Layer 4 of a small transformer language model trained on English Wikipedia (16 layers, counted from 0, width 128).
A neuron adds its activation times its output weights to the MLP's output. To switch it off is to set its activation to zero at one token and run the rest of the model.
A neuron's activation on a vector x is SiLU(weights . x), where the dot is the dot product.

Input weights of the MLP neurons that the questions are about. A number n stands for (n - 500) times 0.0016.
n15: 361,599,318,433,321,634,550,461,499,597,510,533,700,544,540,170,622,529,468,415,418,383,541,622,291,694,291,476,391,570,523,405,642,514,495,400,645,607,660,439,682,474,299,611,358,520,667,569,393,479,677,533,456,382,750,610,585,694,493,312,404,656,593,428,472,847,394,591,389,332,408,448,325,519,439,688,706,603,383,571,574,654,634,695,556,469,417,334,541,397,470,357,635,478,520,396,558,285,396,573,487,479,581,583,403,479,861,531,575,361,717,377,334,552,354,415,553,408,525,544,396,495,579,575,471,537,506,531
n20: 547,501,431,509,448,463,558,322,290,522,571,478,268,545,539,257,533,455,440,803,567,589,682,528,241,448,273,714,285,574,440,552,139,464,357,570,417,437,410,486,648,479,645,755,589,421,561,417,436,388,531,402,426,416,599,461,378,688,502,770,712,505,391,317,460,609,837,399,528,703,473,359,490,513,587,782,693,423,421,483,688,621,458,643,325,520,327,530,368,620,319,448,711,385,560,443,247,562,504,643,509,574,467,434,697,474,460,686,596,512,294,539,367,405,480,618,435,479,822,416,324,383,509,576,530,609,649,458
n28: 391,437,618,694,374,644,501,434,540,585,465,305,335,634,312,465,359,319,435,584,492,354,360,576,640,631,476,643,435,405,476,432,545,609,450,634,504,590,454,639,869,333,683,305,463,546,491,474,416,430,335,627,760,345,516,435,609,407,310,574,522,525,411,643,439,601,460,542,330,362,562,603,584,560,506,683,546,699,509,618,549,485,661,467,570,357,496,488,582,361,570,529,436,412,391,382,551,632,323,597,396,531,722,535,719,703,434,476,512,352,219,397,262,522,659,301,370,521,525,476,458,536,590,347,507,522,422,401
n48: 257,602,535,535,608,425,573,464,429,632,495,522,582,359,402,413,743,433,444,481,484,380,562,765,478,706,668,608,354,692,381,612,542,361,477,388,471,576,364,451,498,407,525,522,425,534,682,500,581,481,366,705,383,511,374,377,306,483,517,480,419,443,564,495,357,510,817,404,399,573,482,603,690,678,383,614,391,307,522,556,474,443,335,618,513,464,288,180,488,435,552,416,526,327,549,394,288,398,557,822,533,486,531,357,400,565,537,628,628,225,578,296,616,525,581,577,852,495,341,300,544,710,631,467,598,852,559,482
n279: 676,333,437,352,274,589,546,817,751,545,401,510,421,578,478,406,528,507,404,654,364,411,366,529,504,526,595,519,480,558,454,483,437,804,353,301,570,454,552,492,535,483,590,464,397,652,484,521,343,706,522,341,645,624,601,371,488,480,487,630,569,568,398,327,671,352,249,723,396,498,279,681,541,428,521,552,503,479,482,522,619,438,252,436,418,747,424,510,395,467,367,291,386,595,610,623,523,350,249,418,646,564,705,621,557,536,415,576,505,589,464,547,578,471,190,407,166,517,322,495,559,459,346,786,360,404,336,534
n333: 656,422,405,600,385,442,557,460,424,418,497,274,603,694,388,646,712,472,385,515,530,555,682,458,660,486,339,339,493,379,510,329,420,610,545,523,374,593,227,321,551,671,502,454,742,554,496,613,283,511,653,449,460,754,475,73,288,353,396,117,874,547,476,303,635,397,463,296,572,431,413,492,404,209,465,528,372,560,405,400,505,305,568,521,583,514,480,459,654,361,504,397,662,457,642,574,584,676,511,543,684,488,569,252,466,573,439,311,468,350,490,649,654,515,539,372,681,563,524,648,556,383,546,504,817,498,488,623
n354: 659,512,556,473,578,554,496,551,358,587,542,294,582,441,516,492,422,445,388,581,588,428,463,524,235,493,414,755,456,640,552,463,679,455,548,608,426,418,567,664,426,499,406,466,531,527,421,519,506,511,518,410,492,517,445,584,503,348,415,666,569,520,507,513,271,354,498,341,433,447,390,454,526,479,591,494,527,557,524,589,416,541,599,587,633,491,492,527,480,576,445,458,495,572,543,511,498,406,639,409,679,303,646,539,392,485,433,506,521,586,640,625,325,456,350,580,386,435,553,455,555,508,464,446,501,535,457,477
n358: 392,700,418,532,269,717,665,642,570,659,357,330,416,682,242,374,355,156,194,632,296,472,640,358,357,430,736,400,406,562,491,412,424,374,533,466,391,325,571,323,614,544,515,603,400,756,479,338,536,500,755,497,569,294,529,533,436,469,114,534,382,574,695,336,725,183,476,478,420,141,532,606,636,443,436,249,34,533,565,624,390,610,328,675,654,388,426,335,334,787,431,383,318,478,864,679,592,292,623,523,437,604,582,670,300,437,281,465,690,391,383,453,649,471,109,531,423,365,361,621,847,327,477,520,725,631,456,528
n376: 443,484,531,552,397,396,476,556,271,178,634,478,321,571,485,601,506,653,910,425,439,710,631,363,725,561,481,606,636,443,490,527,209,670,611,224,759,500,506,348,672,448,466,761,585,465,698,647,511,600,412,419,312,683,518,501,426,627,697,268,569,510,492,505,328,433,399,447,411,412,513,535,245,542,235,537,361,427,379,257,483,319,327,464,484,448,512,377,621,523,632,354,407,394,561,468,343,547,487,476,489,496,486,364,782,486,126,503,473,375,467,541,381,273,684,616,489,506,559,519,473,474,678,382,524,440,360,716
n400: 366,399,580,640,514,537,386,573,468,634,533,383,396,654,330,395,705,594,566,566,822,448,483,578,354,341,371,509,526,569,545,570,417,521,569,737,443,377,318,614,448,478,567,580,731,436,538,369,441,421,448,469,517,284,508,503,455,567,671,633,472,634,520,520,229,575,426,470,490,414,634,623,543,545,617,677,615,603,637,464,636,557,535,581,495,589,565,429,302,502,580,433,410,478,224,564,438,576,560,375,615,564,540,512,545,457,551,109,483,460,435,673,477,432,634,456,374,581,476,434,336,651,576,430,498,698,584,377
n412: 284,371,521,722,493,665,452,503,280,452,612,464,432,435,482,559,553,408,620,217,490,416,655,508,682,486,673,264,626,284,517,391,444,392,525,399,507,286,161,638,500,532,436,590,445,808,856,419,664,595,458,432,489,483,533,526,449,606,402,402,531,576,520,481,490,688,521,502,656,350,583,777,662,392,397,605,477,411,349,486,571,548,493,523,311,475,437,399,502,452,504,726,441,505,572,390,384,639,553,416,486,485,488,450,639,679,531,447,335,601,495,629,550,539,568,541,430,447,830,355,533,465,601,609,462,689,589,499
n509: 538,370,444,427,538,539,423,525,391,698,312,494,426,400,530,469,570,501,477,241,301,483,508,675,565,459,400,557,524,470,688,532,491,581,412,355,476,369,444,574,427,346,403,609,381,397,592,428,570,385,488,450,504,620,239,405,686,509,275,606,263,496,418,505,600,711,508,769,585,350,708,475,491,480,513,837,810,464,454,448,590,560,411,753,436,446,499,723,513,468,301,527,614,607,267,290,610,539,352,661,399,429,513,494,451,570,553,432,466,415,448,507,397,453,390,699,533,461,511,565,492,324,693,776,458,413,672,509

Output weights of the MLP neurons that the questions are about. A number n stands for (n - 500) times 0.0017.
n15: 537,559,370,430,386,584,504,557,476,469,314,484,530,503,500,491,520,646,567,425,321,569,325,579,505,502,339,394,467,495,705,381,589,454,344,495,419,575,580,488,617,422,514,484,419,495,487,495,466,372,634,446,505,614,433,439,716,536,451,425,614,714,301,509,469,700,562,593,519,402,255,554,374,488,278,525,784,422,393,659,523,606,604,500,429,349,498,359,532,533,513,382,362,515,505,429,626,347,570,617,397,479,531,485,325,382,709,479,682,373,741,528,313,553,360,607,500,420,504,490,421,279,503,584,354,572,455,389
n20: 582,723,555,700,539,472,553,682,542,608,351,576,300,394,594,300,518,439,478,463,401,455,572,594,534,485,579,573,530,602,486,640,328,378,485,457,497,639,516,482,564,509,496,461,488,341,476,570,325,358,391,498,419,482,431,558,497,614,374,573,348,372,414,512,437,325,454,535,539,409,572,408,444,466,442,564,518,389,425,724,384,449,454,524,556,426,785,472,390,413,629,484,556,462,647,665,630,565,513,481,532,446,536,502,584,535,471,355,366,447,594,487,310,533,571,808,531,615,488,445,668,516,322,509,501,441,339,467
n28: 457,490,504,514,583,477,457,422,263,442,423,609,538,442,597,459,477,479,465,425,565,555,568,501,547,444,548,312,416,360,422,546,474,435,510,618,455,572,505,347,533,580,355,575,528,524,511,548,524,523,493,667,472,358,596,522,481,507,448,454,529,414,478,402,421,449,516,402,428,339,510,669,310,578,676,535,489,241,494,547,599,441,489,534,543,559,760,315,422,475,623,594,601,624,571,359,287,534,497,633,523,459,630,609,528,487,602,518,580,494,398,560,672,449,323,362,418,526,469,368,408,307,535,514,488,316,327,810
n48: 437,691,233,517,476,354,438,616,655,446,433,617,595,448,445,553,245,525,471,563,628,318,484,590,443,469,368,527,384,340,537,525,305,485,304,515,426,455,416,529,585,427,390,386,368,549,768,337,642,652,403,385,447,340,359,398,485,516,365,380,516,482,563,680,557,808,605,515,477,378,509,618,601,694,524,583,393,316,535,563,659,527,662,638,460,493,475,559,519,529,546,414,569,530,450,508,560,573,395,516,676,413,528,563,554,680,448,763,610,548,537,467,331,386,464,492,602,432,360,462,428,420,587,560,657,606,310,647
n279: 229,436,517,803,617,597,513,304,456,584,480,630,484,534,665,521,394,588,541,503,566,435,469,523,540,509,520,379,513,527,483,430,578,298,630,580,444,389,531,466,475,345,315,459,260,440,498,481,607,475,556,540,479,305,402,481,479,403,460,461,437,594,654,442,443,521,582,374,608,549,422,439,579,466,408,648,480,510,359,614,504,420,622,553,587,336,528,557,559,571,438,477,519,456,390,428,405,533,593,576,440,403,555,555,461,528,512,431,519,367,448,542,401,613,648,480,512,383,498,501,374,663,408,292,459,567,543,467
n333: 454,451,507,430,653,483,422,640,528,739,626,654,433,447,535,460,270,469,520,480,429,454,467,442,513,362,597,537,554,532,422,448,627,529,491,337,744,328,521,475,458,411,307,511,293,507,451,656,560,566,284,581,397,421,454,609,589,492,437,527,307,440,418,556,407,442,510,628,394,497,383,518,570,603,502,596,453,500,445,618,479,430,508,570,466,492,452,445,518,731,543,355,290,504,525,568,451,441,580,416,627,655,458,705,262,428,443,733,388,605,530,424,446,559,727,436,404,568,590,344,484,595,557,467,320,545,521,478
n354: 394,421,427,567,441,418,513,483,574,491,524,591,505,501,479,503,594,473,582,422,365,580,551,477,607,536,573,362,518,405,439,548,437,529,512,464,528,521,503,416,570,447,569,492,409,417,609,523,515,484,471,558,506,472,557,459,497,616,490,348,507,537,551,417,590,594,498,591,508,538,564,530,524,486,406,444,432,422,487,433,571,469,478,473,462,502,474,469,547,441,481,502,479,474,499,481,502,519,351,567,415,602,426,424,549,521,508,468,496,460,439,402,595,583,617,508,606,506,513,431,437,540,532,516,440,471,552,490
n358: 471,498,622,487,530,597,608,360,453,516,421,188,601,450,649,479,551,433,359,578,455,450,595,437,518,374,572,543,364,614,409,358,502,688,557,188,495,486,446,553,277,404,321,518,20,699,526,526,589,344,564,600,366,347,457,592,578,324,377,522,411,406,691,169,664,608,461,595,409,580,604,657,469,640,668,306,578,607,488,513,331,413,511,563,575,401,732,430,359,499,389,290,495,397,532,525,511,543,617,355,421,571,587,688,667,220,426,511,459,515,297,229,460,415,416,573,340,592,261,417,553,470,358,515,438,420,318,399
n376: 369,609,518,527,561,461,583,670,541,379,548,472,573,504,576,592,358,428,691,506,507,473,872,336,532,563,338,443,475,501,391,552,573,566,441,414,413,610,398,400,331,545,516,647,340,615,581,516,730,620,412,416,455,436,456,539,586,347,542,551,414,413,322,284,408,669,504,454,464,633,770,542,578,560,518,370,457,480,561,722,588,467,413,571,302,430,580,663,227,543,481,417,446,562,318,549,351,585,652,536,468,454,343,625,432,485,391,524,527,531,477,471,596,496,456,445,450,541,468,464,572,449,485,208,330,509,521,540
n400: 492,531,598,603,517,552,523,655,466,438,437,385,394,397,513,524,563,332,474,540,416,528,476,507,498,571,434,473,389,594,539,559,365,476,519,522,572,534,529,452,514,465,583,576,437,543,568,610,618,507,497,485,316,594,473,669,488,462,290,472,440,535,473,298,431,434,400,435,615,585,465,417,514,391,425,385,444,667,538,393,604,429,502,575,365,504,664,552,583,486,432,490,559,534,523,271,516,420,504,418,603,572,343,513,541,446,525,616,425,338,592,519,421,335,499,387,520,541,396,453,348,641,422,405,505,418,608,599
n412: 338,497,562,722,512,446,390,625,556,653,444,370,530,491,531,422,379,514,452,624,455,582,487,376,432,710,360,407,535,404,601,547,408,493,397,460,542,663,343,592,351,347,562,527,503,654,525,425,587,515,437,322,540,522,640,581,622,429,274,535,409,479,435,503,456,443,545,317,398,456,485,511,394,224,525,450,584,397,515,438,469,615,520,449,453,683,436,201,525,404,642,528,429,439,578,456,340,486,523,534,491,511,502,549,570,591,472,478,364,581,616,408,582,715,673,486,517,430,406,540,481,412,505,428,483,382,569,470
n509: 480,275,480,618,452,429,570,615,460,470,486,383,609,451,500,548,571,483,514,616,659,479,739,422,505,409,665,392,506,519,312,611,396,461,510,649,511,489,532,492,586,640,549,567,515,496,402,684,414,567,430,330,543,346,670,462,540,466,651,426,644,401,363,447,532,535,494,415,471,624,494,649,513,597,695,385,576,632,437,565,480,383,407,347,461,456,456,378,489,443,680,504,413,511,504,543,363,500,584,510,387,475,507,430,527,472,498,715,476,487,573,541,504,631,578,498,567,584,472,513,609,559,266,506,684,557,411,651

Each question names a token from some text and the token that comes next. It shows the vector x that enters the MLP there. A number n stands for (n - 500) times 0.011.

Then comes g, the gradient of the next token's log-probability with respect to the MLP's output, scaled to length 1. A neuron's effect is roughly proportional to its activation times (output weights . g). A number n stands for (n - 500) times 0.00069.

" in", then " o"
x: 534,483,681,574,664,275,523,528,528,542,529,598,510,445,535,508,616,575,498,661,566,421,588,406,429,446,442,505,255,473,262,586,433,476,562,511,541,553,530,447,311,500,522,522,431,398,484,488,596,458,408,450,460,450,541,630,583,497,346,496,556,530,439,317,498,543,718,542,501,547,515,525,421,204,432,485,608,535,503,625,329,549,510,432,498,415,671,561,522,549,607,575,613,487,383,502,571,435,652,577,428,422,484,709,544,445,511,556,352,545,431,521,530,347,560,462,559,578,349,643,473,477,344,407,489,301,541,457
g: 537,543,732,258,622,528,326,779,331,564,243,678,545,490,353,494,571,438,476,380,580,630,497,433,623,473,369,532,737,456,421,300,436,644,505,717,517,641,439,396,489,535,519,615,382,391,277,496,373,440,328,520,424,804,629,554,549,678,543,335,523,350,340,502,319,469,365,420,487,505,568,402,607,546,276,401,682,366,540,513,376,507,615,355,604,348,522,480,565,435,393,413,401,398,434,712,489,449,528,480,301,168,435,401,466,481,674,652,845,507,702,543,429,444,429,657,531,742,510,419,404,629,439,320,408,702,740,445
Switching off which neuron hurts the next token most? n20

"ar", then "ant"
x: 590,618,687,466,624,597,604,499,434,408,620,425,528,441,366,607,452,516,519,510,400,427,537,588,561,512,538,462,349,354,471,482,538,588,552,545,527,564,498,417,391,679,594,625,500,664,385,512,567,463,397,391,420,486,579,611,504,636,542,491,506,511,362,479,417,644,554,442,447,479,568,686,468,419,600,394,668,389,563,689,373,509,467,369,453,414,644,538,607,500,604,519,640,446,601,594,446,444,455,618,265,416,658,619,550,492,642,568,484,545,390,396,549,460,681,440,517,506,329,538,463,542,413,589,584,283,364,498
g: 336,473,459,414,760,629,447,174,661,476,498,356,529,350,440,664,356,370,450,563,868,448,644,644,330,410,382,426,438,666,866,469,551,501,411,398,410,675,428,555,491,603,719,508,535,287,669,637,330,524,266,657,624,509,384,447,463,398,421,542,289,541,370,545,460,455,470,553,536,265,612,357,589,517,295,455,395,589,496,576,268,197,538,684,570,505,618,541,622,325,639,500,670,495,477,354,344,529,480,781,474,531,507,547,569,315,545,542,660,458,336,570,585,432,640,487,502,641,636,317,477,400,384,566,417,486,452,311
Switching off which neuron hurts the next token most? n28

" through", then "out"
x: 599,504,578,516,678,373,601,603,436,584,537,511,524,358,433,583,605,454,451,617,556,435,554,536,407,361,523,378,504,444,336,563,384,430,546,482,496,598,573,497,370,494,568,540,444,449,516,537,689,484,400,464,442,401,479,450,471,477,400,534,625,549,358,222,455,522,598,490,522,596,468,429,543,272,479,516,586,502,631,613,271,494,528,434,473,321,712,608,552,479,621,532,647,492,482,459,591,423,586,544,499,435,494,644,557,487,526,426,441,398,391,438,530,383,549,543,427,511,285,626,418,502,363,485,483,543,493,489
g: 543,473,590,690,667,653,484,590,434,597,463,376,498,658,429,331,678,153,381,442,542,476,507,783,494,537,716,347,738,415,487,404,588,610,454,330,307,657,527,351,486,577,650,455,770,616,833,634,558,385,372,451,635,356,657,514,391,598,656,688,310,434,552,487,586,542,329,493,500,485,407,484,606,489,528,507,591,370,622,659,292,410,512,585,538,496,537,427,430,528,520,692,230,502,568,625,610,470,494,363,446,473,349,678,659,649,384,606,747,343,311,384,393,597,685,645,468,282,601,469,323,494,413,670,593,548,383,278
Switching off which neuron hurts the next token most? n20

"ip", then "ch"
x: 715,543,731,582,598,479,527,645,452,451,632,536,538,450,477,476,567,514,332,317,592,499,570,545,535,348,666,250,277,494,417,480,568,481,523,530,453,534,563,474,323,561,497,573,509,519,344,455,478,492,402,472,514,415,553,425,514,450,516,557,576,504,365,477,512,416,548,460,481,520,445,529,416,343,553,553,699,580,495,498,451,532,498,283,442,499,605,629,374,612,649,550,462,610,451,493,627,293,721,673,548,593,508,569,503,467,446,636,411,684,388,556,501,386,750,516,462,500,401,617,434,469,460,514,461,404,445,395
g: 412,559,364,692,208,577,519,346,654,441,605,536,720,603,542,540,521,678,860,767,503,438,598,524,463,563,439,898,538,522,352,570,448,403,662,422,578,698,455,525,271,599,716,427,558,649,310,398,674,632,514,591,432,450,714,477,461,562,520,410,615,603,545,540,502,445,459,495,629,551,476,595,471,283,541,224,534,393,500,607,593,319,547,258,326,504,608,372,643,698,633,485,535,566,658,585,351,546,441,714,218,590,395,576,463,492,721,460,449,522,551,648,483,662,585,623,519,450,528,544,346,407,463,616,651,330,763,434
Switching off which neuron hurts the next token most? n354

"i", then "ow"
x: 577,597,701,491,543,387,550,526,573,560,618,362,510,374,478,477,450,530,475,398,608,597,569,512,380,531,653,371,428,497,377,490,410,527,622,544,648,453,567,454,388,748,701,511,439,535,308,568,457,458,385,475,532,553,518,531,466,513,526,511,554,431,387,537,433,430,533,484,471,452,558,536,409,421,455,523,725,477,371,617,412,512,554,412,422,542,599,522,465,528,686,470,619,508,522,537,718,376,584,690,416,372,514,680,633,474,614,477,412,542,440,487,570,518,699,422,494,562,302,764,452,442,476,408,549,232,445,557
g: 375,515,725,431,320,493,497,787,401,659,482,326,592,606,571,454,489,463,613,508,709,431,387,611,376,441,257,461,571,470,549,568,343,431,618,319,506,560,421,372,427,492,547,974,512,287,600,565,751,615,507,487,561,543,469,738,382,480,618,533,587,597,743,463,705,417,445,362,400,562,532,614,561,514,661,320,500,524,721,464,364,510,539,731,635,666,620,631,310,364,395,468,370,738,288,516,346,569,468,603,486,477,583,802,762,494,400,434,500,229,414,645,525,542,602,440,610,529,440,387,526,525,529,497,474,676,723,514
Switching off which neuron hurts the next token most? n15

"-b", then "ack"
x: 602,657,583,480,705,490,601,588,418,653,597,421,633,405,461,520,531,467,348,600,641,440,596,458,427,493,549,483,446,338,380,532,598,583,606,387,537,538,528,493,452,718,507,499,464,621,365,549,561,491,537,506,417,487,424,557,530,537,494,493,584,498,354,351,544,467,420,486,455,505,473,482,408,355,486,370,533,528,523,592,468,476,549,368,451,614,849,543,529,441,537,471,476,561,437,462,571,459,646,491,275,488,623,558,537,562,548,579,395,484,530,352,500,449,831,509,309,539,470,511,472,443,614,518,593,315,419,464
g: 317,727,507,345,516,489,359,402,391,568,319,524,627,701,642,345,345,566,467,448,460,438,451,309,641,639,448,382,576,393,629,565,603,558,357,541,569,473,628,450,337,460,413,587,522,578,583,556,265,692,412,497,268,602,580,729,539,403,438,361,356,430,440,513,444,297,549,369,737,608,213,597,494,403,563,546,531,550,415,337,578,444,198,480,485,547,220,373,423,487,639,563,505,468,449,759,489,523,891,313,454,356,598,511,674,252,478,599,521,354,590,550,584,116,581,403,412,699,584,483,652,529,583,571,639,525,352,477
Switching off which neuron hurts the next token most? n333

"oth", then "am"
x: 625,467,522,481,727,487,587,697,390,527,660,395,605,492,556,383,529,513,391,353,482,494,528,394,615,479,426,359,454,400,435,521,599,590,583,458,495,552,491,373,315,551,465,421,421,555,417,516,597,353,245,386,447,528,515,533,380,568,556,326,396,481,443,344,576,559,634,404,625,560,534,604,429,235,525,497,595,582,486,535,429,509,498,327,378,411,537,499,512,602,656,471,442,459,485,534,507,475,589,525,473,330,538,655,528,425,439,501,457,657,387,494,530,471,682,541,484,631,466,629,418,508,507,510,529,402,300,506
g: 636,508,622,581,546,383,515,584,547,739,320,381,289,641,314,481,249,408,130,509,571,685,645,838,428,617,169,371,559,414,358,357,512,633,508,389,548,633,531,552,655,411,524,495,485,505,560,471,532,453,351,459,832,607,551,406,712,404,538,573,484,305,482,484,568,495,612,679,505,590,358,509,559,606,632,583,495,578,762,486,415,674,496,294,773,736,333,406,575,486,562,349,319,460,437,509,721,403,448,635,284,430,455,533,475,608,663,436,425,596,259,453,546,535,446,483,410,492,405,531,488,527,387,373,757,596,593,511
Which neuron, switched off, raises the next token's probability most? n376

" before", then "."
x: 535,476,617,544,719,460,497,544,514,597,644,491,493,454,576,529,561,490,471,608,512,521,555,522,486,389,367,388,211,546,188,567,389,511,631,574,641,517,535,452,393,516,502,568,426,427,423,474,526,363,342,519,378,480,427,663,504,540,468,493,559,579,495,321,407,621,466,517,527,463,531,478,418,419,562,509,614,582,544,763,359,587,475,420,539,508,689,658,499,553,530,548,549,425,578,467,535,415,711,477,486,337,532,627,598,435,560,363,428,495,425,433,472,411,617,472,416,558,233,571,494,525,449,381,474,375,483,502
g: 608,434,608,552,513,603,512,547,642,447,679,325,628,756,596,494,672,392,576,626,288,660,331,395,593,510,551,530,361,272,661,502,523,405,574,639,526,657,461,450,368,556,486,553,641,636,432,378,516,493,478,443,701,532,733,592,386,857,626,647,347,391,631,609,372,526,160,520,452,545,389,508,414,503,381,637,685,467,361,444,395,671,411,345,546,706,500,486,404,533,334,508,335,508,478,359,711,551,615,496,416,565,451,812,859,631,504,680,577,519,317,384,620,762,577,430,461,246,419,409,507,580,649,449,428,421,366,379
Which neuron, switched off, raises the next token's probability most? n400

" appointed", then " as"
x: 580,512,593,473,625,442,552,591,513,604,599,584,593,448,559,504,596,522,472,537,487,488,478,450,560,402,414,492,367,447,468,489,469,333,616,534,564,533,604,439,526,483,552,588,352,506,373,323,705,395,337,499,546,457,476,593,562,564,441,494,524,390,380,387,438,597,550,427,592,464,576,390,475,458,422,428,691,481,494,624,343,465,513,435,448,554,569,660,558,523,580,438,670,436,518,418,477,452,580,530,420,552,617,659,548,440,524,420,445,636,349,366,406,540,640,475,396,420,296,576,422,462,556,447,455,343,408,399
g: 703,612,735,504,620,564,597,449,662,234,504,309,419,296,470,378,566,526,401,640,160,408,296,566,376,430,549,310,366,321,480,380,729,632,710,400,366,435,501,666,521,621,523,494,634,499,406,371,676,466,812,501,713,492,605,465,403,724,617,286,622,251,394,489,416,545,550,693,633,435,529,525,408,504,462,649,498,444,388,429,421,457,647,333,638,615,588,387,484,247,562,579,495,429,499,284,523,586,439,474,320,493,403,642,667,651,545,443,573,517,280,612,848,521,338,324,255,480,493,550,512,494,538,463,481,487,480,437
Switching off which neuron hurts the next token most? n28

" b", then "od"
x: 574,512,665,471,698,458,633,479,478,532,624,471,585,405,466,506,600,546,486,770,565,498,672,498,468,394,514,498,477,373,421,488,582,450,662,383,529,565,417,485,397,607,636,581,452,606,329,501,517,470,410,585,471,365,487,608,478,593,541,512,524,486,393,325,548,490,499,530,471,458,507,516,442,330,540,207,473,474,553,610,381,465,511,508,465,568,911,553,489,565,604,590,572,495,460,370,575,448,556,562,477,475,545,738,511,514,563,541,395,537,569,431,463,484,644,534,325,459,394,570,466,491,510,498,552,279,421,463
g: 598,508,391,462,554,665,498,498,273,713,525,660,450,437,632,515,661,524,753,353,504,402,395,569,820,565,487,534,632,403,546,508,305,617,241,561,664,731,307,672,560,740,645,367,567,466,586,558,572,310,196,465,502,423,584,562,394,531,403,442,510,713,523,450,591,575,648,325,387,747,498,454,504,409,520,440,590,378,418,601,635,608,646,592,430,473,540,255,397,696,492,497,446,743,575,551,537,351,375,587,377,469,539,497,395,409,502,487,297,523,478,461,608,671,499,773,476,297,525,177,414,461,799,523,565,499,709,692
Switching off which neuron hurts the next token most? n354

" the", then " wh"
x: 590,545,648,524,611,316,618,649,506,518,572,451,581,439,487,454,513,542,576,534,444,495,559,464,546,377,492,477,324,420,439,476,512,444,560,507,635,621,529,370,423,645,620,579,327,492,471,426,614,332,353,482,423,510,434,580,649,550,354,461,519,512,409,257,566,593,460,510,517,437,485,495,395,341,459,396,628,513,439,586,430,558,514,424,471,270,618,520,475,608,574,475,629,536,510,517,490,433,664,552,515,476,529,637,480,500,654,557,459,459,489,438,514,482,577,487,437,512,434,597,399,462,421,437,469,389,427,467
g: 591,587,408,273,363,423,376,431,428,629,589,558,592,322,468,634,475,318,700,621,820,482,462,451,558,403,472,634,550,587,522,589,387,645,560,664,730,375,418,654,534,909,611,490,431,446,634,554,437,450,610,455,495,418,547,338,318,583,468,322,481,452,675,604,521,655,736,594,575,702,512,539,806,475,425,457,337,404,638,472,632,683,623,519,418,498,620,584,235,449,524,294,550,684,785,592,695,613,535,527,404,461,244,758,601,486,409,521,618,608,528,664,319,472,318,528,679,528,477,646,547,472,540,542,474,283,605,607
Which neuron, switched off, raises the next token's probability most? n15

"ow", then "ley"
x: 581,507,647,569,675,444,656,616,451,444,591,384,532,436,646,571,508,613,422,493,521,443,602,518,558,388,497,394,223,467,295,500,470,602,634,528,633,688,583,420,447,749,387,431,513,648,450,461,496,354,395,425,576,498,353,443,475,629,446,553,441,549,392,382,581,567,540,437,562,674,512,494,463,474,470,470,546,497,543,607,285,607,440,361,486,559,531,485,474,510,575,628,516,425,501,485,557,558,632,604,450,527,505,569,424,484,580,630,263,443,416,584,537,500,696,383,480,483,321,557,483,495,538,593,480,477,491,573
g: 600,624,391,466,521,599,624,384,385,533,614,584,608,474,610,434,543,810,270,448,519,365,452,409,553,543,604,455,497,560,411,553,557,457,667,399,583,403,695,849,385,354,582,489,401,713,480,374,548,403,295,617,469,340,716,346,484,467,343,458,449,445,486,538,356,422,541,522,344,212,462,647,603,274,790,475,716,337,544,525,539,492,520,572,478,439,589,538,406,651,408,464,550,511,596,361,445,422,630,695,343,578,549,503,592,512,342,657,513,753,455,297,429,361,629,438,435,654,132,631,509,430,340,621,782,355,756,697
Switching off which neuron hurts the next token most? n333

" the", then " gr"
x: 627,578,656,504,610,333,626,659,480,485,592,449,570,428,454,422,514,535,579,512,447,493,565,451,519,402,432,474,362,424,471,482,486,455,559,497,642,617,518,350,416,634,643,566,329,475,513,425,611,345,373,437,449,517,463,597,590,559,358,468,553,553,379,288,557,599,469,506,512,482,452,508,403,340,453,393,651,521,436,545,452,573,515,373,455,280,650,493,479,592,563,444,629,574,518,479,500,424,656,559,511,500,521,610,486,511,672,558,443,451,499,418,522,451,552,481,443,512,396,623,403,468,408,453,467,386,417,454
g: 755,646,451,625,423,298,306,508,598,499,711,470,503,746,521,584,587,559,466,446,642,536,414,553,472,583,396,579,620,219,283,515,685,554,570,643,399,477,541,342,397,677,549,532,588,557,560,525,499,442,613,396,674,386,577,350,484,623,609,365,607,512,421,708,616,614,256,439,569,853,506,702,408,464,572,780,604,457,826,463,398,468,604,482,445,612,489,386,447,604,528,335,554,547,565,315,780,563,454,530,607,617,408,517,540,561,628,460,776,355,501,620,251,387,383,365,434,422,533,838,648,538,470,441,531,689,651,660
Switching off which neuron hurts the next token most? n15

"ed", then " she"
x: 562,591,669,482,628,471,555,458,482,588,683,464,533,401,603,462,480,583,439,379,448,499,565,407,528,443,434,384,311,330,372,586,461,454,604,511,424,532,500,479,436,466,584,561,448,518,136,437,716,443,376,496,466,541,499,554,450,522,498,511,470,482,266,402,378,598,513,539,561,561,538,365,471,230,481,652,491,524,475,457,400,587,524,325,530,442,767,619,503,478,683,470,577,561,497,398,509,435,656,508,257,395,572,633,525,537,523,444,292,463,354,528,390,571,570,513,507,592,414,616,503,518,439,432,575,467,381,486
g: 643,382,380,386,769,395,119,543,458,422,444,712,352,253,490,460,583,550,651,755,637,263,687,546,588,467,540,513,640,562,390,426,406,813,536,600,448,597,465,515,725,586,390,276,308,445,483,390,521,383,472,310,443,368,410,671,599,470,480,490,504,528,549,537,626,846,620,519,298,347,693,413,528,588,394,482,528,671,554,572,601,683,488,357,416,382,745,618,481,510,487,447,661,463,473,675,613,378,325,395,695,286,271,276,344,437,616,594,513,449,461,488,529,497,568,480,573,507,539,663,371,605,420,371,497,424,653,595
Switching off which neuron hurts the next token most? n412

" Ar", then "s"
x: 499,579,607,628,490,439,637,575,410,569,538,497,599,481,417,610,505,520,337,439,453,456,594,564,544,513,455,648,348,486,326,600,564,530,524,498,536,633,477,430,409,668,610,648,462,381,509,492,644,557,403,527,422,390,476,657,560,540,547,492,451,590,333,513,492,535,594,429,559,510,487,558,641,284,409,166,625,524,567,626,243,586,467,477,586,448,708,424,545,610,591,524,569,471,488,470,473,421,538,485,348,502,538,673,586,523,515,603,452,687,384,474,479,594,548,498,359,506,296,684,448,436,499,545,546,380,422,590
g: 479,563,511,608,653,488,615,657,287,266,265,467,513,604,608,176,653,409,553,463,534,498,422,452,477,457,441,491,404,424,630,234,586,698,445,677,378,440,668,524,754,516,530,785,503,408,658,296,478,610,361,448,546,314,410,485,570,426,524,510,586,359,522,479,642,614,528,443,534,483,462,598,664,422,525,421,559,530,417,449,397,456,753,664,377,385,566,443,606,460,546,508,432,334,337,484,621,318,525,651,756,559,471,445,427,400,388,872,703,211,492,420,457,436,524,592,290,614,326,502,972,492,433,363,424,470,525,518
Switching off which neuron hurts the next token most? n358